Layer 3 of a small transformer language model trained on English Wikipedia (11 layers, counted from 0, width 96). Numbers have three digits each and are written without spaces.
A neuron adds its activation times its output weights to the MLP's output. To switch it off is to set its activation to zero at one token and run the rest of the model.
A neuron's activation on a vector x is ReLU(weights . x), where the dot is the dot product.

Input weights of the MLP neurons that the questions are about. A number n stands for (n - 500) times 0.0008.
n2: 431522256443411689550391475916445464422536592561618616452345535536447620292449511370572438345380618667493512679501732373427525509145699614659521730630671460715632510486794708475647653537664509457708715594300702578631616525598673381384598567457571537405538392602485621374636857450764529587
n35: 446390527479589620344555318723403070491457586426439485541306514646420627461335221688314528232261490708499442340677535356382530671688698649544421467467696739578379588559738431605739572425502359665479495369711386207488307602735512610421573514391466584473589515377274471548509584514780588521
n36: 445490399574580309487390646659532599438114247513223620393563668351636486416494553456419603556637234836624455547434694421526461344459726572223519564386635449388649570582495802484432479323371632512392413580566573602339619571362479559350324729555284469399561549621512747645449703602590488536
n57: 533853420429495503117586255378394263468570242250546492319385454479621503293465627555493632388394366644438407118317131360584562778413505384498497509268439569312531609692529544565554558586348660524511566699559418502724486167455304535408485306491561423385548682391364681474369640637621407171
n62: 383534505575565613388399673498406553620422696225561612619374684334390697289668736333543524577401447591364594571405455511556465553736693664191478297435407365676675824492675511302353497649563558621483703664384410410239211289711555412756444403314581651741470315227273567369571363736452594570
n63: 637713461581542312525501495371578409463615548509392547659616689374657367503465436370297508526636617446618596559364518497405243499475550523612573609455429900195661936402360327561394308442414524454813475536469461280422470540409562312666440681558571407650494374598532293445633362595365444423
n65: 312397677563640471248489686567563681311394291487405675441568303696429496486411244426354380368385434793538416395499636465500428261306393432681513452392470253638574423568633359662450422208486824476573289303613551492397285622611524507416424406548526799446250604505348431490682305172441569511
n66: 484450247578271543393470471594555482462696506299587446358454571474437649387376385429353500561220489394482343272459058332588679432542291388440796610603609310731500807175623637467330405735592521724571464656716533446412523469590804470452703549390486709665355445446764455174506624428755298496
n113: 613598581465453229655472452498425673666641478458557373425340394619360332642351423593768683636520343482317551352375739678470562520405379467445620677678394457502443392598590627420490416516455351443647365507565517735362476335320305602590232444535616753434512504448798721604458391565344714673
n121: 499453588436429238568637622682335159428403205663508510660601492479350513368626412564398640626659297535685452229348660462636503459457567528531642458516341592786613499429596752429519543724393365423520531583460532503474736568375615141457619455455604324621778437584491419463513667488286330393
n126: 377155585412670341263439349492560528422509327421509509485398601272630537342576799571472410495337479552436447606480596631346432542410731612376506725175555470334418389522462670231624354563400773447541468643541392645538429560394309503357599453575560503424241635472530382598360354206495562260
n146: 637603441452332427437413621559399477595585503689593525526416371415717466615542264590452722517571521272618585593618398536514521607427559201351900513355349421545428353378482383612545410215445429536713729568405533279368437271405791673547525522518865444583647294357678628398444328390479542595
n158: 504541455356372331607312491585538510335673669437532544666490682602445475545261447396515475363388686543760360726437540665281571584667477770743588408469644375355415516427552365466638611146474514510377640683471522974456564722603604676539484740299571451561615551298238671560322547623480562362
n161: 467566281618384252777490577700515619616318692656463646468430308393469571457548448407521607521636602309684598476425416420589355357577480682304216391563479657432675630485610483661428640801511486441479489562308503314835662293447366716451535350619463631595438355354542447539600759407372524322
n200: 290520417462675390455554425665542712575719709628545599700417527564729592396071370570465791723511696335736544621603821373567394637304331630354434539478400200530540419440478443442596754684361546835750459671458669658636520355497383259302790254670514522463528504222625489303504272413426542432
n225: 803663317049457485386620474508521452388447400212463522690485350612400788605423473384319493356397413376595692538582476585450186691381691688447368582791341439496324401710461554325512516414579637533560244570496417469774584491539332671697406480440547482620334453630550331391580534426380587465

Output weights of the MLP neurons that the questions are about. A number n stands for (n - 500) times 0.0006.
n2: 372508624502599589426224397517581399493567460509421273420633484421517566580344582505665469542653389448307557579756483529481544446532415493581451439442716372385227608551409449622802536258549405583680581313304449422606811551340386452547498514658516587448520394489679264498549427641389662687
n35: 458666538647535346415640575191681519518516307350723677427485613519494367350360464281537626424439434391533458457504500630326557495491481657687547449424590482398447556583521656345664546489535531457481501544477720527668577524428452425529313294696405269766577553660506552287391533472435363419
n36: 267622501659615481403599531457583410448501520622593471423663562651475397383512641500879698560496434398583665552718353410563493577484463495509702408578575278241440588566610474334282223496469450433603386262338689717446375405480503537512707650450377499488366430457308330603429586550636630383
n57: 619388609657416581569495564344431728402576542563502607438540437509466627527562620519501485365774080568510479345506702341383329588444575509528211449579589488773539411338584371542605610295485971473477342863481168355512328371690574562469408532551428636429525711518403489513300370593329605460
n62: 393421589364628526521457397393480481590538362698546426445658608539694235429359514603231538301303365581663170558575334399608609450371493547588664571665776524301503482619273546450645380611418583384427629469424559436646762577386749536340366620639455481527377449501649436597572672273465478469
n63: 553561447429586424448392527578592637397365488689715674416693429519333230578425447545286731362701468594417588356715562520452569565587418484592527380409537402657557586459517792558466253396360626532374462525405592516618380508508350547436530625520472551545343684496542256480521354566499387489
n65: 676358443362575455648444573327505630478424453414471701418110472528479538172613687381556514400550650411536484219629549494730721372555419317637483468690505498250519389610459527522468436568348578442366553706409639433492423526251586593517457501509466406566582528535554824611503362278627448724
n66: 306521516431375420578588410654459472609614422576491133373424397220399575527310360532474793582314799538562620710585320438559446415230491354447437673522388245806549283430510518478507827290560536463800444544573602513355443474623648643491441533533651828657332566542650116291446646476692460662
n113: 400527530439435351360417507498657467606530656554455557548688590700479493675275591367365305596654548558439458634412504729598439424454468188448426445446635538334273755401442433435445515501689379476300830496769271270649502590419448643522394601621415371577612475234402679760496545443293476514
n121: 421439601594602538513510433445535716616542550346519467418185708638511544545448562327601437541532460488673697691595326474308365420380461619437329608576449357311485585415246605493515481551449480652474408459307661316435223396633281759461391524567539722239407566435487665458579700556759570515
n126: 567579553188348465653554541643431530544572391443568588372614309626515362816601455582461393369372454394300650607585409460540558367122511406521385388420576791600510313534644168589530520465614529327383379567724556526408336676627710411547324625492612507501270446516476586560570637519644542550
n146: 571422545456482630589433678712471458425551590335470652621324567635387440480824562603568510498234447540551593383458514234585559442329378525674392491593484629562425501692275442366611330470271484462499491349515684540437525499776286363461343544528479469454496529387568314719518316615731511655
n158: 533397487648709585351468414416306561537700351561463464428647510461555355376445379615632514323553420485684387665564506656518307487712434489419627451460585359420516584509378715471458811582538658564490293720630616352632365453383395488633428503660509403270453443444454534462580334531351356721
n161: 444710506593680382457441564537682568565655458511648395565513506408582438520369586476392521425512444653461545220537519328426589145566626469350691350623637399349595208671378347394648431375402448359499449331546690597502394561349576537454407496592471453616597585760723406388484683663401654428
n200: 680533538494575498648505327625538398541435531752469640751739561675459471562552159646634369372373449717298828403284387670433780529461242604514812378726596336393616388387519389578507263366325436811570545570646401414467266431418314347642509517521437436506694473539370271427331666682188330525
n225: 542463524403345222540496571516618591579500647595722333425574582381364706622599684364598488538486426376586521549697582548223539692494279563559489503632420447500655410421560515647323456204640605340460658740477323325595491595307351550558449522563619599230492411601527530373369474328615403536

Each question names a token from some text and the token that comes next. It shows the vector x that enters the MLP there. A number n stands for (n - 500) times 0.01.

Then comes g, the gradient of the next token's log-probability with respect to the MLP's output, scaled to length 1. A neuron's effect is roughly proportional to its activation times (output weights . g). A number n stands for (n - 500) times 0.00076.

" to", then " "
x: 213504575577523682814492394555633536539418475525526661496463762500676728476472446683499798651492553520360524336582551636687485549455230472608487608564434431401302619408829454432552378425716280369509487352470536382409541439411526470443568569383368518433366536367657285438461514682496323377
g: 578450444379264391569662772367710305481415497607758414654565522361633660533665501570515625593692609577570356446395422210448336335631254767401446537424638503441421386280517404577657495680168591671358550546469443539398372498457499782435399477753235620337776428619492522367490511583485366452
Which neuron, switched off, lowers the next token's probability most? n200

" |", then " 2"
x: 271504519492734539747440382536553517545423533494408427532414555468851509608605324541497543390519574583524507674491337538621478485604406612613269402662385434568278580516522590415520364359743319309495668361484488387653576616475646368300611612594481367355430490493527547500563747835166398435
g: 481685414495292730577377700441474509490469205572630711594617690374650427626560406262470712423718381367544475238625534502584576569279652552598291598535612689551344336578497333257679535555525488456645602493383365614499271693334371465375438521522252614487524603359572307319738240534506691544
Which neuron, switched off, lowers the next token's probability most? n161

"y", then "ear"
x: 236350674561597618472479314540292397713650225497629347469505448592785509448813675534629579539577580566303570458283579648628497481539461511561365243386519389423475434399606490488415555455530432447462430446429660358447595611541690594267580429591484431386655670453727154597604718459396446493
g: 444373643450619450499411339385210526438603574638499298464781447530416355368377504745623539561475465340562494373474303546589831590513659685552681659367466408522605197389188588511224357529495509754680413681537650525357240591476366380553440467486552504390381424488684626448723683587724585354
Which neuron, switched off, lowers the next token's probability most? n121

"or", then "est"
x: 482470591562410725331500456326539401522515424610676492382588679401654731345629718528466433606445584580473526412643204592627573361493525281475249355725558420526511616475423562559486741475561628390304460301592517391518738200377439326570354670417395346386524505575499370548679610640494631559
g: 569404437478580693377490509467310541367507448644495543359692667463453518491882306572561609384709310378636353515461620497385326300528515586618511580417673553524422410482381553265528597494815630468725387685535694359522674474269699579407702388320287064530423510384575564507569603344499594270
Which neuron, switched off, raises the next token's probability most? n66

"ard", then " W"
x: 351580745511507404396457432332577460651510302615140549750746546528795640685659541509484465553492394655343457574458350607654674431475445418708535399486412450389203339780566513471525565493556609484478637567414314351574508682455563342397355600552542451391349470572433359548333610645568417593
g: 535504578683384417397641415689640573484284571356562267697307423563419361464573540602437553540532635706266762544260382551211233562438282556459361461552447452800636545358661575684389435433460475436441493699465480460441680416628686469594390372517523590218592602417362318556288498689767590758
Which neuron, switched off, lowers the next token's probability most? n57

"ul", then "z"
x: 584182566404574421552525536247690465465538406398444419465595538334756372635524500668590340523328640563445625324603620499371540327640296585558551270614678679349316278636731534371314525393633533423594659534557446441620442773388486314631590642497505501387490597414487506440470518606588609571
g: 843557679816367318345708429687583397446298344448590518651436425597414605418458539578505460479626483424377334522401433562464448414360448468504391504670694401581450533558467414382553509531300748539434351225461374589570760426359440794803381383600328223421693358585560448573485325682499679756
Which neuron, switched off, lowers the next token's probability most? n35

" E", then "nd"
x: 283394458554635514743471332477505405248471482564572353563519444491755701426621613327600670449639657718500482617605423529622520439596414333342600368592656446372397565630510424526551412417542417297464609490353742412616660469495662474489457538514363582438404307417623115597619628584269669460
g: 533345644505520565216397448415591590490590455506544466346557550573394797337549745410522738293473917635455435366494580492684395716472365396338507483466711547530334563390616494463531331481254523300480346353526457520392488556529406724627513534471489537444715613753591618608649286395533027459
Which neuron, switched off, lowers the next token's probability most? n63

"t", then "a"
x: 171480733470557523410662214449836512648542577363330417608540539610638723496683627477614469370435476427212481575479381527607525503653454657648377581653603346438308420521487593478627612369572484444474519322498361249401387592535626338644465397438510494617444758707449316484403437700472450524
g: 440285598322525420472513530492385336860455523574608384528604519219592420700448325574612673600399335342315638482423357431276415436599392688276629537530423509473371296528504538670354626466490567436617541535450535786639232251502422786722448406558490780711618348454651480506265616512569575705
Which neuron, switched off, lowers the next token's probability most? n225

" C", then "al"
x: 124443439549649498549481462417480360410551561546581389616429500384807703507585495410543651363739491549309509532559418586634483584546357391416635434660484555356359682634650667530553539340652390318394601400400749498566677357345591421449418600507363524492559399534596145565510489551336721533
g: 718494527506450287633460466489475367562430524628474416532335506651287391421764770422240357251387324438340660410707476575588535437335830645363378567546478546559649424756449303352636573369468252386712598615366613688461340601531586523686540661351366250478616592420333716584372527507600569631
Which neuron, switched off, lowers the next token's probability most? n146

"on", then "t"
x: 453598478702310464588423319265553309519827388650403431401595537409469858452630414569405546531661611515495450399628537476515425323391576379484294376678759495603394504418397595646573472455824778350396353345446693422627453369540493325579407438537564443542630442574580300515563553563402584740
g: 710425366414527348679419368687454564314382509496600403675537388338354581412507361564642628568491393550585519527366510485299369173504231770690502651808541530503541687373265668488712452542351728617432571407626411383737306472361462545433719520438546142487448727470519509533538582285708520521
Which two neurons, each switched off alone, lower its probability most, in order? n63, n121

" –", then " l"
x: 314661469557736656644683430405568510398320490506409374611525431612727618728633437682563541410530487380575668558567518676547531547438454708698385378484386543633202565409642593335529332367553372163646693379487552407546508539265478501330577604539403448363536555401448298518575488675316426390
g: 603573570615502619558564604411568648379309448547471603576395718748640740645386696586411493724532633283643688388490562347436645433575375604631641428494374496435434403264587413688023540528390458359582721605386680467456429312382297463463299561498523554318420707399591185481431243496607477397
Which neuron, switched off, lowers the next token's probability most? n225

"ul", then "ation"
x: 427138585412645457552568528359585380502462364418574394534762396291739504554539487752694350491265637522578700491490670531537473459562311571598459169592662586333281237665636519453377550320559656459595772629472555599605522666446574462514554592401476506305504525416503486523485459574531446405
g: 542363612586480519314538492353511271527570413538282636338526502458570556654632371578578504402590375317478543863424466381464438633486525424342486711462563498591545110674486638429744797618462593530485360449441555676504674300230422314659350640669622417506731401416861581392517488357338283457
Which neuron, switched off, lowers the next token's probability most? n158

" on", then " B"
x: 399526520479612654457394512438422564488343478543514512476608606447768531510484472924663569550568567573336585460695489799647319400414555382570409470561435679413218457464555557473572275507739577319676703233514459328573580495261523631399413564400449442417407424443709369558580550632283381453
g: 409391541409693599211502435336327808534772500294321629652292354592577357622487303398465557647600345552396629497627474198582595507404366466577515630452258455694575561661597549442513430657604301514233512382265388619481662670564509562310651413395428561782505601776377700365518506576456502495
Which neuron, switched off, raises the next token's probability most? n113

"e", then " to"
x: 307529453594708656429598473586620419724271337588384490675626344685719750515741450547412359461630611457547430649493353570763602422489473508633338437584617418500308194610530232531495431411556348316532709459372699503496513460575660423474584478440552514557563510462506222460577348601363496282
g: 187260562418509369456453798372558437612392439315517586516460493453354551307315769654683765454322490494614483377449263498609669396347706525707426503563257533524417541487670416153562588551507799464447611399526690782349432507384566737496638428488494474466724417509583318600451486379516712466
Which two neurons, each switched off alone, lower its probability most, in order? n65, n146

".", then " T"
x: 191644513460755600583520518658435515530552694375404457606546542404698728591594431488543350400405686458346602586562297459536489523294443626554290469652644198566343523583657561541492415492590328320610690441549568505602663645440568307433605407545370533326420506609471331519553768590183369438
g: 451489631548439593706300594440432426543491275752261477565524362413285771068693666505456684545623639463534331552421635253458696492442318776518772563544446426570347606478364542449496547534488425539687805301554492443523517160479483463349376750469563344426462453575505601671351455573495466537
Which two neurons, each switched off alone, lower its probability most, in order? n2, n200

" A", then "-"
x: 340289474505587625765405526463517456385394498521545447481528491457757734380717694438621606387630687595396593510763577446684476478604386291415556302588623498215388683580699467509462415302569413379511739470409635340537668551410571496447375537566477503346545401389533279458388564671280613437
g: 567567645587589498452602660400515406556760566656596546426603387615523677433621350634499422343369531303217370476271387736366276523508327635655400471752562535503316440471705349472733429512540625258603408149528460454548670349471543534331824656477281623785563500399398490431594542378348346596
Which neuron, switched off, lowers the next token's probability most? n62

" M", then "n"
x: 221461493491632488651502553477516502562400579513603381511461462364861724509768708420499539429553444588334492474621502507635511457510488506347532373685509455320409570530605652481527500295713287430602636549370669397488704475323631509381279633583345527535613333456397225428448580589275735529
g: 540429337601372567682397251441543482307497627288319583407638580282408532451452824541667688471606886694566754439641622593631526433633547257316375411248661331418413604417574340397498403526290554480507456457627546280556335587549699478536568610525445380200537687466614499660629405493331423626
Which neuron, switched off, raises the next token's probability most? n62

" K", then "ar"
x: 194548572559616655618604360498508439383492503562464354330476385425636744433817626492572680375608507694390439549630483385646428391537474495504529376557698399411481578756697577511541511286602198372618615531204679319568617408314463419393403585472415532500537397404562323466417568686474707544
g: 418467602208813298701332325297550468578418387617746510687594638378752451473395537263615408444417516401569471579340419496404424512427535454556475433596386626322841422639474753510527550792695507552399620557327663703665396482466621430296390388325421558736667592304263407563391512449484496441
Which neuron, switched off, raises the next token's probability most? n2

" P", then "ra"
x: 133370612490763563621495457489582475392472432565382295475557413378697651480749614424560644390641448594320517541552485530778467391604472530406469406656600571353424683683595609431510447389608355318569669459308781440543675410341512524391384514436448485499552285484470253616376597662459724476
g: 417462567460271826499538286313508620483492448583335566630462562549264565234403574691902391500528443614546669470548187528415596483515436377507578446397446428439354824645664643451254411539299594452567654330485419484494361499656611392475353427376639669478441792610830546580380416504605325474
Which neuron, switched off, lowers the next token's probability most? n36

"ch", then " and"
x: 389471381662355449502616391305550344761569619313439377637519563624589983735693463535515531485335473483365413439502513600626488464499527483608634563515574348450421520678706328589630631432586395484465452450376668403396667590288581312508549523391459444678471575531517159415353535697525426303
g: 571665298389720359582702526434313279504527579699439323484674277458497508536622413427500302624409258669593472404585407282622632609393524480498450572181507194701742203576474687703508388445687507421518437596445753614593721479466386338657548503485732342500455313568480455534341650595632455394
Which neuron, switched off, raises the next token's probability most? n121

"B", then "A"
x: 100313454396557608449603441513583517547669455617545398341416683623669815327765474515586613619441532602298499508631374685374625586596492403481452376678663565226565668581551611344427422392630509195392564443323690495472505401546573495544497604430391657561413520422470307388309565636392605528
g: 380419543433637227547648794359276236468585471458521383620509661431498523392373462410325462700224591445502563788717580569414530281299202490492617352714518622405744593461374481814512565293645532661536621519552420439659488434465519585598246600630347621505444484595454483641158537444611487538
Which neuron, switched off, lowers the next token's probability most? n62

"i", then "el"
x: 664518690444494556471736500303477434411630466757659458541607659554697348400496491517394518562502593524556455584435605561758648415450402368486172523719730455452527552536584351418420606385639618269414544235553647315323536592496445528481561512505171295462573400616424203626357490561559489685
g: 619545484363381763429528642423861500282693446495419471298124467511449399453742383527557256592563342483601477501588398530505456379369664954699482632285437492654500480517647577454692574538502491439287716495424427453489517319688616439840481487536373554639398385368541449457287351458576412535
Which neuron, switched off, raises the next token's probability most? n63

" S", then "M"
x: 181393521620609652608422497506380460480529512478553289481400466482734597440677647369487543476653526532313551627604454528715536357620448474550443361592622409333418611539626636470389486361621421439588631387417740383487673490351606488346441500484453586402524286505715237411522661542318888468
g: 629519255457787301538445563475585470349585693524320523542347362454239632337596665407515487413203742622448778571591437530287641795514572423399553382658622511448417549681442527731680248261335696214571422529459530616435574375419572418367472501478300606633720565609404637540379522412332550528
Which neuron, switched off, lowers the next token's probability most? n161

"a", then " A"
x: 328571757535580607467625423397630389665352334322517551409489491638491617472482529526438358441528543562592485780696501479656292494382427590760674432539879335440344493730599332528252552300561467485566760326467387423532575416568539383498613426512604395503666580542423268469416428685468463303
g: 770358540510499705577705642477457575307658569293252321498452574281482300622509409590233571392408256580643584654713416281586369422256277598635553519605325475579496445535625422399443369504433379490658749696462681580534483600429336501436536636604493652349183470516588829528417606496336598618
Which neuron, switched off, raises the next token's probability most? n35

"un", then "ic"
x: 405365471560450357515456312702575375743324500384238539508363428466705525664629541873578452401466540527357649714568484585642552581391451282534636364555527413292290264792541450364487403507501609569804634510626531489485443548411643367698463595634371439488529555485453324549401383593597455536
g: 298308453573487709499286363519732478481432570696398479372597426563678418548573496504494470607560679342638358389323604383501562583557450569580438748663509776638898446594429393481542537096309581553520645220493358388405484504627454449582533419577275671611508240534455670661415382681254330438
Which neuron, switched off, lowers the next token's probability most? n146

"y", then " |"
x: 380311606470511512380594287515556428686520347379352422654717438472721766481693568493566432438616679569269603647375410521678449605563392655814488485405533503396370339474793391540398448543585427561481553456502606338444545672382522226535491495597534427492674630600477114518473491660390312472
g: 477671126424481389395651552517703651478742442540619655510232652617589585422393401510297408443499578636398460673380494583511556774460604538426561377403423422519209413667622572287751571266427580454304580621555485187448564730486595433434545602345474545442423402498494734499837525474216552307
Which neuron, switched off, raises the next token's probability most? n121

" M", then "at"
x: 245434457513620466587483528514538512520392586513570428488475461366861728524738662411479596429581430566322493492662491474659502423510507523373502405655545489319444568523658677468518518281736300390594628528326689407500700472303621474391274685548364555533596369439374245400426571644303721532
g: 790464692339768475398272414467527384609414261378822419321683357294565556536556478425566272575631447419477352359395505564361549355695342575345383395440385473642603604499783277511478482609655576351497747624531733500737577526567545318396458537450560308274563679391554411618418491508479776640
Which two neurons, each switched off alone, lower its probability most, in order? n2, n161

" d", then "ated"
x: 085570442663715673493575380419589447357517581649546416588625550511517579447592407711456562377461588541266403479519449640648534351440380599488581525455572289464328643504673636321426448434635448396574603553454615574470677512503683501431267495490340661479420260476565213477506700845481448484
g: 720628333528394310533554727802446514676500603701495582523650227602768358739305461625700449786440588464411554587407422558346407580439385336300734516529269487702323337226377468507471305659599226466575528434453513576609517455421564446809488443341471465475340575483567320450526433474602361622
Which neuron, switched off, lowers the next token's probability most? n66

" 202", then "6"
x: 518591412540548528538460481419589561533302524632436539439630439435550602655745566497589795615493412718535492610624336502687295427569462631472649508428550509455223491564458516490574389328259408281453623147571654475378645334291408550560611635655379606592500425502582312508615521625329527195
g: 397416587370522527446646598597502437331379495794673486341387470549497478497562748597655240606726498491395255365529277674611381768540491383321356512331779616504485520361588774753441337422554594299417365249469409700681460395648653625718489271449644521527587530637414326397410573389427349510
Which neuron, switched off, lowers the next token's probability most? n36

"\n", then "==="
x: 335536569546751644427314364536317393463335605576523271327552534545553687609463584390549397451384586425363681634561513736439562579427434523520424327630506423639258614604549343530652170399667374356503566394493578425531707472497567408381580511597318582549638456740571363551653680637343581458
g: 470399482395532494334638634353526454781507733586632349545483388392566605645667528378610253671366543266585488527672572605332526334504558762323562466444508548608372456312460571451144436352600590894635506569457445438519719462737382240360379620324447719282582522448390591351682576325560428541
Which neuron, switched off, lowers the next token's probability most? n225

"g", then "ine"
x: 308385774588725637469689553306514505485587509531498337457675492572721644420515433534495671440523490591283462304630338635507624439455521378430291322314492450510518410792715651413364543169489445576381508491502587463433559558682531469390377531612531354712709678412477352498304467601577368563
g: 571586512526704467459294508441655674581376233638567807307245368755563386595638597269484542554336658333178480463343534498343689696565443664464406656618523147575466459413278553386503490476485612543428476563330889512387619510526557526386569440575474494538248534490730425539411636668390419533
Which two neurons, each switched off alone, lower its probability most, in order? n35, n65

"n", then "l"
x: 407372397517485471343539376468579645588661507461510527566525580515581731713677415463761466524652634513174446530584445456813402323441420454632466544473659483468332388582749462506580411607608644416406524202373423393578508542475483320682430725531588278500402523544265217434445476676620531484
g: 542393683435557473611418337414286408418432576710601621646547394506506443478136668411616430555415414604622495755538626404525461212586452337408399438145575554584490600350342535560523308372586620847585355659306530437596491210761333472663636624439528641276571686414566439570556379429675707531
Which neuron, switched off, lowers the next token's probability most? n2

" O", then "p"
x: 200342391629609572739375423448512448437541383502523472567518375417746582384581755503575535450520531600339644633572548450664653392477340419432493417680630392311374657509640501471452345408674470296469696485358742392438767370384604460495523712463416414385430319475595365662524613684445697482
g: 699356442514472430464486340688381653459372325412522573456464592471419566622353652656469398692514559324501664450219437593649439510466285250794415572508609267513282481327730484361391551504506296497817498473776835613536388708368447599499471498409812417506452298398671435640552541620293595490
Which neuron, switched off, raises the next token's probability most? n62

"al", then " m"
x: 500534811669458530560658584510562356686453483271427251589671577472654834544587683736374299463416479501556592587581406705539336468510497618506643458484431513227278442592533491521427504570579412401422617571406555317426569602498649251460432518533649402344363421492490250515527632791457435299
g: 675633379603445544568381556680546679437172646604469708345343510504390763489358080422607700328651498725149530287410388446588555731226343436740627455436501378531570446510534472509425402470584408513465551698497635300462458333565582574610567718727526520342519464576513317372606592517354469530
Which neuron, switched off, lowers the next token's probability most? n63

" de", then "b"
x: 419640505630723719378534406341575460386489565444639468441579377761784488620624497593467625469488555663588478607533457667602567402457395604543535436675255405445231467345596551416247286407642447311402669483586654521470598370477605529422489363405344665488377458415615199479475534696462627493
g: 580478715466388681377506521498491580412559263624316716270761686637464732317548487536509317516364665427421503394391364269699494577404574437487479612569554205649383556372540548231514521339481342373630374415519693574505787666220525346345471634617277364724605582549466451546388460647516756657
Which neuron, switched off, lowers the next token's probability most? n66

"-", then "f"
x: 223448412568696558512627454502608528297567600472296450461607525462686709579616551468451546434402490631728592562636684688631360363480355371724320286526510555367411596598542548439509574362598537180406572305614771440443490459289517322423360550419426515478577683429518480502437513762247664629
g: 743374296553310477625404351517641277608171690503682352328521557384469460538265573563478429679462539456520290469672622668783478360551554365496571542310463432340432695422493242568283567449592723623663764569684494552495581368455411605673396371270657473733339542384499527550550506715530262532
Which neuron, switched off, lowers the next token's probability most? n65

" re", then "le"
x: 308584428569637501772572335527530411295482523482591514501531452453716682605562468702729615517703482685430496497558388822533578475504508485517572398489445369518256442383559467417440324520649333310439624370761777526609491402392495472570316574420265463545497313419530311556580567618311650345
g: 448707760414637470386587760218564445632525332305554496603427499677529453500382424357402623447836327278428334670302349727379373527498338390465446528567608591312550492586396536620432407744498407583228566411585560749635446683468484256669506285539380355767380701602602407478504633432613438548
Which neuron, switched off, lowers the next token's probability most? n113

"t", then "en"
x: 296487734520648501379490165339857412514634520444333492642594461686690604455726611610555440346534462417347522528611418694558387397627408610518292448553490291264492453621480557595658730339573491524564481262469483395283438683433592416528592361521412480603337723644493355503517447466501601486
g: 604419580641593505563570609246491512473451400540456558396415527485538558247334250606621543421394353306597151749478416504744356535523481563578662456397358363384617337611418480134665570576504571214528586570368655424640633664662388547556467707703645379270502427634619661420556358664259751558
Which neuron, switched off, raises the next token's probability most? n126

"r", then "ac"
x: 532319531331506461575577189612724362420476633256594463471528534608738695501482431622466454502438392688428471548604200808559742520627528520593551364482731453527360387615484590344501617370494507465539510388398671270479603491590445586458371470575488365383402628369468172381489630701655632551
g: 673516546431531542398580350646507575527548618431305492206456331515579725404560641626633461544519482637487422443406679306316408509576530591296272475372248393487440426290435466285075370527695495620651549578725657544200505683543539417619739731635691283436555688371428506669460701415513536558
Which neuron, switched off, raises the next token's probability most? n35

"ers", then "."
x: 431558561512459603491704387449617393647503448576371630579558566516623725602732630584631211626523371661445449426467340631576672457537426596679529547551525317281260316736458437337545641439661469629475661512487581597319432626427495073366587444478426428288481486656496251488506559524340644424
g: 415421498439516471510714731515789244551540554598321485425378451727356472613408481241141553363740708457584467550619407375771388809535519494677491432407492331557445613426518342569671420767509349459396415512626419409526451689409493289488637703632659387444510380361634412698582625424360263345
Which neuron, switched off, lowers the next token's probability most? n126